Layer 4 of a small transformer language model trained on English Wikipedia (11 layers, counted from 0, width 96). Numbers have three digits each and are written without spaces.
A neuron's activation on a vector x is SiLU(gate . x) times (in . x), where the dot is the dot product.
The model reads these tokens: "s" " to" " canc" "el" " en" "em" "y" " attack" "s" " and" " de" "al" " dam" "age" " to" " en" "em" "ies" " over" " a" " large" " area" "," " and" " sc" "ore" " it" "ems" " such" " as" " med" "als"

The vector x that enters this layer's MLP at each token. A number n stands for (n - 500) times 0.01.
0 "s": 529506611656451474574536486442527558523440582553668355434602698533414590535556320448477617505585420632580411446482613777534846539428501510445475429558617536452418302481262496419315412624501629348353730441508262455499440578482573578459568614537679496637438533456536494521666674479464712491
1 " to": 431444355652513636491543548399510529484704473431520557534581483507303601613637452524416481510610389342560524586544521626389373701682650454481369437528597455320564724462813390523317463499691448543477546458547297441521400444605337459517522569728604743522522617299543594501456665501466516559
2 " canc": 552449566716475275461582321496541405503315430518579396340455500594405505407231531641571674369541388482424506401598608438480378414461586650587623513491439365395624447582620516255341819532505637565429409518501616418522574435251251433537439327581394366596443403518414550342569592602576412561
3 "el": 485601410561307393552614534578738440441271407484516324397356628635494547619317638666473628541515599620435307659281546401516733679585595572459534438589553518541554465608502481499342708643550565419197493327559431542571416515471500685701557447384680352614538534400494544405491481467606319462
4 " en": 484416630689436491383521418607575535510401475328423549458695661457447536513364423587215409561383525356344474388642493655415466428540462568471590372409445629435544514442466682378345954438465599355299631512479590412495440530372534278481547329525600466397535483558601523278696630584500401487
5 "em": 350700389539282316633356418501452513516540500575310396509603437390609633636502726536401419532464424579381527623353583532371561564637304512464737535425448488438490495273510628324395599570785527471535522512458480539455334421257480207505440463584769552491498477505583573216413437480649446518
6 "y": 293512510749484483440441435463491601685525424345361575197676651508361635690669694624537491552417501534409347406133587610550667493349392447410584518524567416482616549502669405499301485599415531520482456446639458625372590508226522486489664621548606519456325469376472664309461561567484389427
7 " attack": 557621646656380478602393352539369592403398275756627445505535603597385565477493427536305511515354446546524554693358436497607434610611586482643565373526551580338490522564575481280559584484471500453463624516358508458416699571411521429480549390574519362684459596213422601330578658786391693456
8 "s": 618498531628512423528594522492530496520487533552764405444527802534416562573542363511319554391537416555543393433407566740554816601387591569415463347643623594426412273521406569410283500597428597453304757385466411439468469563514577563369519529584772474615352499449489639436684633514491693556
9 " and": 425552460617505589472402546404379423532549430420509575533474586670534439570420352395516557658493534158608361586476598526388456589501343501483505386580503453366624644484639473493366610337518501493378706326631361270459461446633489397457421502767468582563509566412386549328347483570418380630
10 " de": 545574535549546428476504329668425454425518342422479508532541605581574578527368483527257396427488402468501507365414420408608387504716588421459464456530556729711690591629587411507310602334296575479633581387637413467374471452786543302585450541504520575391579649454696474118637743419497538530
11 "al": 537714388504253472627627491480512383389348529478622278507523640665472449525408412606455442626565468511416411608658394600608710592425269520336623309340454533341491676627494362423569629545366579351389449519531402596253432501488602538479550551635589483296565551465592653414505722370601586517
12 " dam": 404522744576417440495564426621561625404475408675494466690495554512519453648424345593595478437412386656594499680402356353570339536354555486579411498586525400485483446454613643369534613334374618678392537548371574572397518574281548434562483352519489311563413684291548666333718742595352580601
13 "age": 445570455524565520645493543495649737489611413585692436407497553803354550451589462647616496490398495500652191752436488494596673698254536627459566468664637433487355406536598628349508500521597417481368480521540364370632610520423573559480602469673786478454488445471561473519519702523425458658
14 " to": 546506409647558661498610620492513608409695443471549618528621501518295532663597443428410566401597382305524531560484504588519388703648648510465343429466619493355534689560824410503342489522627420541547514455557331393479358459584326504575471522696652647577475628260593583409466655586515529567
15 " en": 545426636664441479354512445606554545471413410334430555505699646463408526553375413580220401539411525356334489428588452630425479422503464595445560373391464615426531506436492683424351974452456596365286653486486611419442420557413545280457515331526618509411518490526591530289717664606484411485
16 "em": 354687390544282325633387441493443509485542475594283400520589408399619615629502731537416430528478414592375528631355602513377580555638300512453706540432439497453488502281522631325396605572785520435520510534442501536455330414271461202524447458598784590503487485522585580234408459494658434516
17 "ies": 385582528684529482599560503300585573485516383527667532495675623758334643614662503602389685445417540537681397504262566674488568659291389534536523518583695433385387317526562560340394588567546540483351572538498449539632569571423661588586620596460822522617500582525556636315600607432573416595
18 " over": 582613440667543581454605678681449620446602389647404607657495716599375426455627463483280616455419425416477546348505583397682344593461642739367307378393712470502455572591502427254424583570461483705373481583458542511278438318479334501490427456533500483486388374520489544386652774527547460524
19 " a": 472234492599647507494421449428376530425537418385495568414587487373563537439523466608393645468594525360466427454492472575565249594502488388381610638618415505578531683695823541486346545275537691659480539513568411493688445355583569583485333460559649405458414545338330448582607698639322546496
20 " large": 512500360605540452473507475619515568461463446583688620649529521499550505455389580565412629449522485286516444596499618350661439774638526405543577477451579569455407539546645424585588538386545556554476482727701479497426525513278318533510583521638494418434411657288188396232785659667433473345
21 " area": 431753526577419488575511531596577574434453463492714488627536503591345578390670436574652519434494600430504366850411511545597641888511415646596554410465626592416361519488469515301543555449510548434401674676471371632604556631439526434465655496559502502487527582264516439364579755587474658534
22 ",": 524616535542424540330564576447445414666525518387450446551537534532594493629537352333458614652445578224594528604483719561686338664400366531417559496507644429407405528431645459577460525337575392544393706434628248374460422366487543403514496500740566535507508659461591532395473539567623447603
23 " and": 469642420567434614448416572448375467493574446445488595534434542639497377611437281387547582665458596185577402574505593493487401600488332495450476403519514405387545590452600472480389662404582488442405694350633344211458423465617435495448513511784480603575410590375426493302388537599480349625
24 " sc": 629309537545739428372409529592330677476491399426328611511468608356386535359445259611639545431523439543577383254540534479576522391291693383445472436642385467354532588583434557402425573597499628313461372516559497646484408650472257409447441608759383417465589703416571741390486667464513470584
25 "ore": 435481557586372283572583510572590478569539583643378514565624520642427562209588605517435469463473507653489331715447465424305412606482721420394521413665635356278383489631398555421353487523585489321332435372425407581415568597361652405461605575485601398580617623389480480333681721356487530466
26 " it": 391435393537483374463197553577464454449471364469424429573497526427284536377561381588396489437597469459527601549400553433484448674351386552332381435540485548434521598365589547458356797571569498525289757299629675460837455499327657528396511568478632514469221559392616522391399583533301443470
27 "ems": 529537513625390403570481476383695587482507420638595451653679752509408556508637435562283478426492532623661511550433587492415487622452275572426407562430607480436317434269466607474480484516628352359345688435348370539598568502327622416387643524334758516619589554540542491424695764482482385552
28 " such": 537262403656500490481269551648519559420574507496634427474467537570612495549611479640292534359526584428562684468612724531644459549550525419441544516360623561274502398555638469303379723555671393603420708506540545498491547474276600450512485522437579519564393819527465654209697746450372558459
29 " as": 608527472644425556470493480605485543365664446328524521452534760670457469566482546332390512582539647257562736640522576517389409481536577538339313429517617362457529608361554538508331613628624391529563626423540347497400363456487383431501528516638478519572481707340348421377437798536465483437
30 " med": 625455480525609166488665504503565594482553432604394643453569355462530552610537537398359406657469541487508629471584395466422364383404497544590517561349492358625454526500667553298621679268512385313454335495777693608348463579502401475527440469665499356542607487582697582234572513472408608410
31 "als": 580584455664367514625665511472630533580486566444656431646571773622445536459749472630434565423479672638605471659280510732477618628346223549552523494412633398363408448502498484414596596469517499406196673493382517591536421569418627640495569568456613473438594568518701571479678675349545481484

Each question shows the input weights of one neuron of the MLP. A number n stands for (n - 500) times 0.00069.

n16 gate: 330441637446574403477609292630447416432397495391410488548509605580468316649341590719353760235439463658418671545532405382399585334385544585390389644441498399473521370656545412449358430564514527617494789339399509396424565445533602462440258285390461527622446454698225337237502279550351516728
n16 in: 385646527489339616241448537430446435580396526387493281349579499416525569644521564440332397363289443425673357416458408576383702582497341485397625587760388415712334512511441271517265438777544503354466652680359407534564456463251626661441509247590552417773520606431387380370412368520616657622
On which token does it fire most, and how strongly? 8 "s", at about 1.4

n105 gate: 461484625479530494358342387469510615334399402230536504753286473341770588464483308420515634444414627446341474480549390383431536515564405570358497596471384649466717616438645661529420659644291486680469635354341534458655439735591520274554538431380408495224536221603404609630450514510373556542
n105 in: 524416376675317547322491264291317606233448448281525683272415403535622506368581452406599419573380516475417477478473490522521241456496550646456580498483437601316286589586632546426504617541586444704282715530496617496644298611414416346580370492482553616220472275566409526611489402429451558568
It fires most on token 15 " en"

n110 gate: 549380392539695569383522576562541685341440543517545762407373575574462269354501436577519647467515518452387522400591583334453432560589522538356560602469370431387427525558585443530490605503579469614337609524320574432443522310265544437403389513596346375309261483515220341336732472718272562356
n110 in: 423502529400317539531552598507528577707419377224493456458546455582274390458404403521455564623392379577592541554377487528517755530527358545383438385684552567327651542623695676586251488654619566385485605440485470724581444679439673663556431467366586371306690446617665585734354533511432497494
On which token does it fire most, and how strongly? 26 " it", at about 1.9

n48 gate: 558560486536443824584341486450612419344534518579591498451608566715582439360603593356622526451629666553516259517629475220407493515583606662293468407513479339482559184221623406407317471493634485424614415588563447500358450366584283480434484543464516227530423524582467536585481531480601448409
n48 in: 628504379341594760661578401666735349524423644525340461617565491408639409471610574528576548524487533346677356511504646645506429329483593436476714513329358413567492568313582442535683492402500437371636533655554691632420470405490520351636358471680626327738421356692455554383553560762576245616
It fires most on token 26 " it"

n46 gate: 458700518409611420403596327575545700555509519577476596707481559577371557642649505522355489735603354520715518549628308486790617502525383455675377532551581469336376539662533639527804408590468432509524593630593601639766454420462632593578423620548557300441367548443547334258296711533557512462
n46 in: 560470604691760464591402525568683517320543783668590718715568597481325457495387330356520406571476481438492472620589418385610453637427603534513539567357551561496432620425554498529561524437289247473322516687666347449711341477436477404582353591433387522444437403456410430494653373374315721574
On which three tokens does it fire most, strongest first? 21 " area", 20 " large", 12 " dam"

n24 gate: 509495543586412483523337617732474753392646642347480586482434478419458411729538656694700565288466528360775272510476579442486526456653446589459402339423762565299657398766547550511392575603345443423608478532520588449678513424269459639702356420423441527543530584327470335327437368387526678611
n24 in: 695449719638759485478466418705479320563646550395389471431631174469532356585642610620539340630425617459523438481356656606399476420241601478622532484544570513278357551523514721640386650500491475621652320521455497359377385481516598559888361755327637619709587525265418600448416479434609431782
It fires most on token 14 " to"

n21 gate: 579445639612570648454582306429465687647397390712523457702601580492439449570608451560565425471588457759563482326291621395503449449295450463399460454499315340520530354622396523512586701485488550643516163423441418752598775707688557370775684328656603501303521628554441628274542538401540501449
n21 in: 411461371392477327680615500541613463605496549497366385623508636368409598439516499337617464402538473620644397567313463463518402725293436695414854426508612389206492291471511211305529456566513502391444547460460590447470447472642695489375557704520501687387454590524618488575376530527543500378
On which three tokens does it fire most, strongest first? 17 "ies", 31 "als", 25 "ore"

n108 gate: 561770600529591392582577587510451242536501473702425502446512206540591396576607378605728417492646513593525480166614511554432483561553577342610487599444474437470548387404305561365332357613303458644493454412581268704425692437450302443446344470282338455586571783626414329641394518534436538400
n108 in: 510677635395522455523518576539456346397463568695588668396481238421430564466382392272431388386704375399584404479482670628338531556507831444542607416244705497398469350379433758525704493605472341656453441439373469445591450398516358435358469557406547410564590654444459759591566562868639553538
On which token does it fire most, and how strongly? 6 "y", at about 0.48

n71 gate: 464446361557687248487503496466830395340599608447588457442375512585489485425394467387357342651358688568664871571495483288467394517592339414432596717293498506814547341712347132363672546363510595532512434380530504355537673496622470507571673642399734595643596524685641342342512443593635309432
n71 in: 608308612470581530482261385426560701528463700329271634479525491556403642476461459656413414593541601450646660606711272299345201486237556573617453628306320369663565624494394286337470725406298517564567421545448488425507532603439257619581231391364355468614537651724553197347513510642520538255
It fires most on token 30 " med"

n9 gate: 429316687577569605587639395407681299431654409593519446409414523533489397462466565529495748244760610515445415520667484340492231503352235388299444315392666423602583315472578565669576480724329421569603375409526582752492278397484449421579541691148541645570362484712427350429400427409639540538
n9 in: 576589478395385590592238423504448680501445449435285316432503445587725715735414505355491430531428397489700501338492619464500736196612652288428412683536402593345479558591420573656685560186618368608439423738395423325635702512446457565539432442584518707327501784587625705398350462553511443712
It fires most on token 21 " area"

n140 gate: 721310692597378656244655288513653561366653338513454380607390477344332355502551374766529271490610695617204646328500625368132430617479804492363485638471427596611491641382543605373431518285620707586486416469644621449444498519493666499543564475560582327348544646621540341408444476517509631516
n140 in: 563398640552504680346482491444576523809617505379443604378507494501585444623659468519374445169674558735298472595708464448145460490651659488552534663567598514514450479529392535415515625426573551484533497431553531316486556431325524361561360309485486197274499610684527546332460372691550623617
On which three tokens does it fire most, strongest first? 4 " en", 15 " en", 30 " med"

n77 gate: 726667666544351283521351240460568493364663752758505419544470422522509426362708371617486799405361614541393738399564515408446549338449600668451373687657349559386378513575397830468635387507600593661502472358414546366619589321446512561522451495762523414302573532589482543441628508603482498769
n77 in: 752530419598241233380490659305466677457447646517417676348283566398473433503490325418332735622581606368518527487404441487655453296837691497579608502530613390489518522655602756567635451508540351632574429617383383422471567463608701456456341271517348388594612564489582368489636497436451458288
It fires most on token 7 " attack"

n69 gate: 567383654553512544425288372395504591629766442376481494561317759397513349541662265603640725233517639548484544634583486511412553502494427617378479470206589390563452446644454221374545558216344494545579517498461558530415520324593527454431344657306262639387335826649566404356749444435522442607
n69 in: 613577540516535610370379410395389725395504491490522476568400360334561449714278529605707719392433607492479549603807269441438614319380341330438589455443538461544565390394598548326521568344462630434556386437412683433429707476625339607511548536477422618557552504529728552523412742594653698533
On which token does it fire most, and how strongly? 12 " dam", at about 0.69

n14 gate: 523341413678310302435619363461857592334506523359642414392658613385789380425578541363531614464499676417497358454435601470327428519502338508341312632726639461572310500446326507472456339357378566396429562642400354216530610568631409572605603373459223487385533473617511534582501484337431233533
n14 in: 489634584698428391639830659738466662303611279598477375592573487569469702486282590659404419438556289557420673734330450522525459589327595449450385380558435494597392412366547334508498671429577526358680474623769544680609542370264501370447477490458544302530132456641563461432530546373534375582
On which token does it fire most, and how strongly? 27 "ems", at about 1.6

n87 gate: 519430323661470617559474271694581701536734562507441380600562378663329455662584622372380615500555393491359595408637500458590521385534228361525669474473563561546708427462398278630346495464498473440585661476458565445471486439455625303676459544218191543357434653580583538455503456449458383590
n87 in: 579613552736712513477429252678486456595391274692376536515587455448332338577524450463295570569493359491603508525419656495638565610210319392514574375469430492529511379375477353578607601355437545327591586592620436697521438546650466283477498575421456617512389636472568481471484541652507400509
It fires most on token 10 " de"

n179 gate: 501558283489375691538680619418431632392767578502769554593483490573515496627383698526233441664206712376400507475349475799657484393450317476370303462321484621637621587317559540533694384505523499418373509704532381405436434576355419695732351433380457281678587580395587560571499312616503404533
n179 in: 562511332530496691344577392539491514395295516503359444661640437684406580446443431562659510393646593575327457671653296380600508666804736548587353447433760293724245591478526659409507597598734675264512395397524385486544695563316412437513541517726678511651543310541623368558509479614535366425
On which three tokens does it fire most, strongest first? 14 " to", 3 "el", 20 " large"

n125 gate: 281477416385300407200375519726467397461691654564457617496539625367463566387312453193568541390330283534258709416570536316578340508452632583520523505412452773641618553519559386613715489619427665320558714436575509479437629429607589581494549381596466537752509718562561308298411322278398616484
n125 in: 691515683661551524478360455712308554513728555675342477512542605341687554360465583573474695394349309428504341502520370443493735368600579639448615199380469804520405732378574415656705471433375335559525547487630468431286403524751503671439553271355622632510649617530613467526498387396485588431
It fires most on token 10 " de"

n173 gate: 563622517456452526407527534498533574661731670448444244718223504459587459356481652614180424486587599548474622410423509394496390461485252707444340669353272567567502654344475577339477489589159393542598462299488725547322306646402378442681386671426439580560570218528498380577429364440653610531
n173 in: 664468570486477383272426709364512402553636562512507718593306354684471378351418421502553587495400671356582760405405420419497312507500597488773492429443432412431340660455685346485379547592762613392882586383524679428510545556583421635490240522456439514517491331276562675424718680457678540457
It fires most on token 18 " over"

n36 gate: 379473591387603600533732446462457408385427782467610350283454349334576508385437558573360427449735380725553493568466510308593736533476494354613435382593348561597484700471519660515559463556419313505456435908407470577499643495203524676452495258244323396612529548507659446589546488562439618454
n36 in: 726499447417276442428410583732663631559567406518367637497536560389563642622599556419378607556412320505563359560668308627548362298658201704351321787525512569366630396444392450742516658358402622561537526510457489558596549598523626580482541511473346470370556402234751573630463480498482409741
It fires most on token 12 " dam"

n155 gate: 578414197591432602502359544475591491551423648572492517400385516412683406333464515728561480450541519575501348526655410446365334615507432741635385556390310429325524486447442562688371345390330352622659673421497545571642685426503289503571736498555409734509519384533384784594173437579441420845
n155 in: 709218340663769522504509797545431458611896557465580579564584466497540548476772419515249536475523567483300591341336581401447457560632507595509642536351508313391538363526532481532459375467576811283533551343458526392753351394282685680241717627531520462650310361465673617613586378508376526476
It fires most on token 1 " to"

n70 gate: 690651282402520738333377369473514414344650513349370509508552525540608550441541708434672324450543454535233427414516489547619542467306596432404630375395603555469366415316495678282432731574390325302759543828586463590549617501503364349407731695507532585635596615471638339423384352820613339490
n70 in: 701635493449646520608462519629577469476397491356426421566421767436596622561455618295470547420363563656498458631571557543514605732368410351400479515461433591707257491382662531484466584548455687467704542654601451581516552644490526637634707427700565817734590338456534363289484517264653490534
On which token does it fire most, and how strongly? 16 "em", at about 1.8

n37 gate: 427675623427584644441391592645541576516443469668361582493620408553361502646818358673748432545598549540548508425410697403684493476511404565300479673426405520520399444275436453242644559571639598763544677592302587329312474401413567662438528369462251323631302661413536608623401663497494548649
n37 in: 334541424437445430790603433271588573561456471599520352637424248328434565515317266499470390452518449424608545444316644422444458402363613346298722562288467529520387783520573278442643414639454571537427449329758446655383556580394637484495517431281337566472247529354536446404641617425499600272
Its two highest activations, in order, are on tokens 12 " dam", 26 " it"

n114 gate: 353637419502471563667367644341469534417613452701416651484683458482830424400358709406265500375493382468560363582436368669535518274587424659285580480615216567581504534362489483309542698572473538434468443648564591378538497468495595203666440428378487528490605549490402330536523476471427393603
n114 in: 485477411602634433596430736586537700478432420613688627902545600529537464596462383544457495296539567532472403573475278574478420576469591442419495538509532566149496475363546797587566584491426550356655319536349665389662507606569320463402551606371436780721535637440582426414552495531539437661
It fires most on token 15 " en"

n120 gate: 528678506432361519395471555408533375300272400675537431719428364660492261341376569743726358513497592357145435610396408452584513577707458524383295708586433353616700550572502407319738535411491649503470752616258719497563529475565543800431780536392398481635379499471681569577422615596445334576
n120 in: 555302481536521385526485545549642515534531463593473792633338332547637495677466618653454420563722421292566305526492663433793441496601530381587467525525509561599344503225477442329308524320344575435608512763569564833317442763518240625591499423617469645739553361526520571309341600590580683683
Its two highest activations, in order, are on tokens 21 " area", 12 " dam"

n134 gate: 420240483415576475600535562661589383371494577331548389665683350715276437443475797705725520617566608652337673655370386513459327429514438429651586347498491705437182286546430471618579437419718334566488711610399690584510529468323525525432571360473540380472511452386663714347687444539487766519
n134 in: 386310578493555627597548559499587310327374486371633469341394423494417393621316797610520478472483276573437558216463438767366564526421531329337513541556709534504675484450575473525329526532712394742390475523459486433371464474498432607497468389646488649530593679486597667383745566643429556346
It fires most on token 28 " such"

n91 gate: 451504329518637590468386507477484491436577481773458425425375519400233521505419433542424400767687524483532784300332680339642305638244718379527420317491454388392552652389551586473637518397541604654378572793491642483445466593651563391317570373582484358559784587538486377530485183614419393560
n91 in: 439296593592562540692536688677187804626447548327398655423438466502433539488752363299392370548430509518440373647508591525562554435310514524473599361616454356680532521510300503508425303455484533652555383305464592518539603567513614548516521573579598611586366630407317305436729118563391437692
On which three tokens does it fire most, strongest first? 11 "al", 24 " sc", 3 "el"

n156 gate: 509584268505351581486437456556477306443591511519588532503579511409289667520483496319364664379639565662555316421302452322494399467519529442392516411732348530565180571288359346554694521228525380734460316515665600485419587471501430536493426711389540644512378537565503511381279547534447389540
n156 in: 480547617407400580351431511408451639408633148279454515475368495413300441455475587505622557501351610515529568272319548498484543361265523555485551361295444534567574543560404674585292560438674356300199467362519582582556474552419392353379542657382565564441397524600401272586592636370661556387
It fires most on token 26 " it"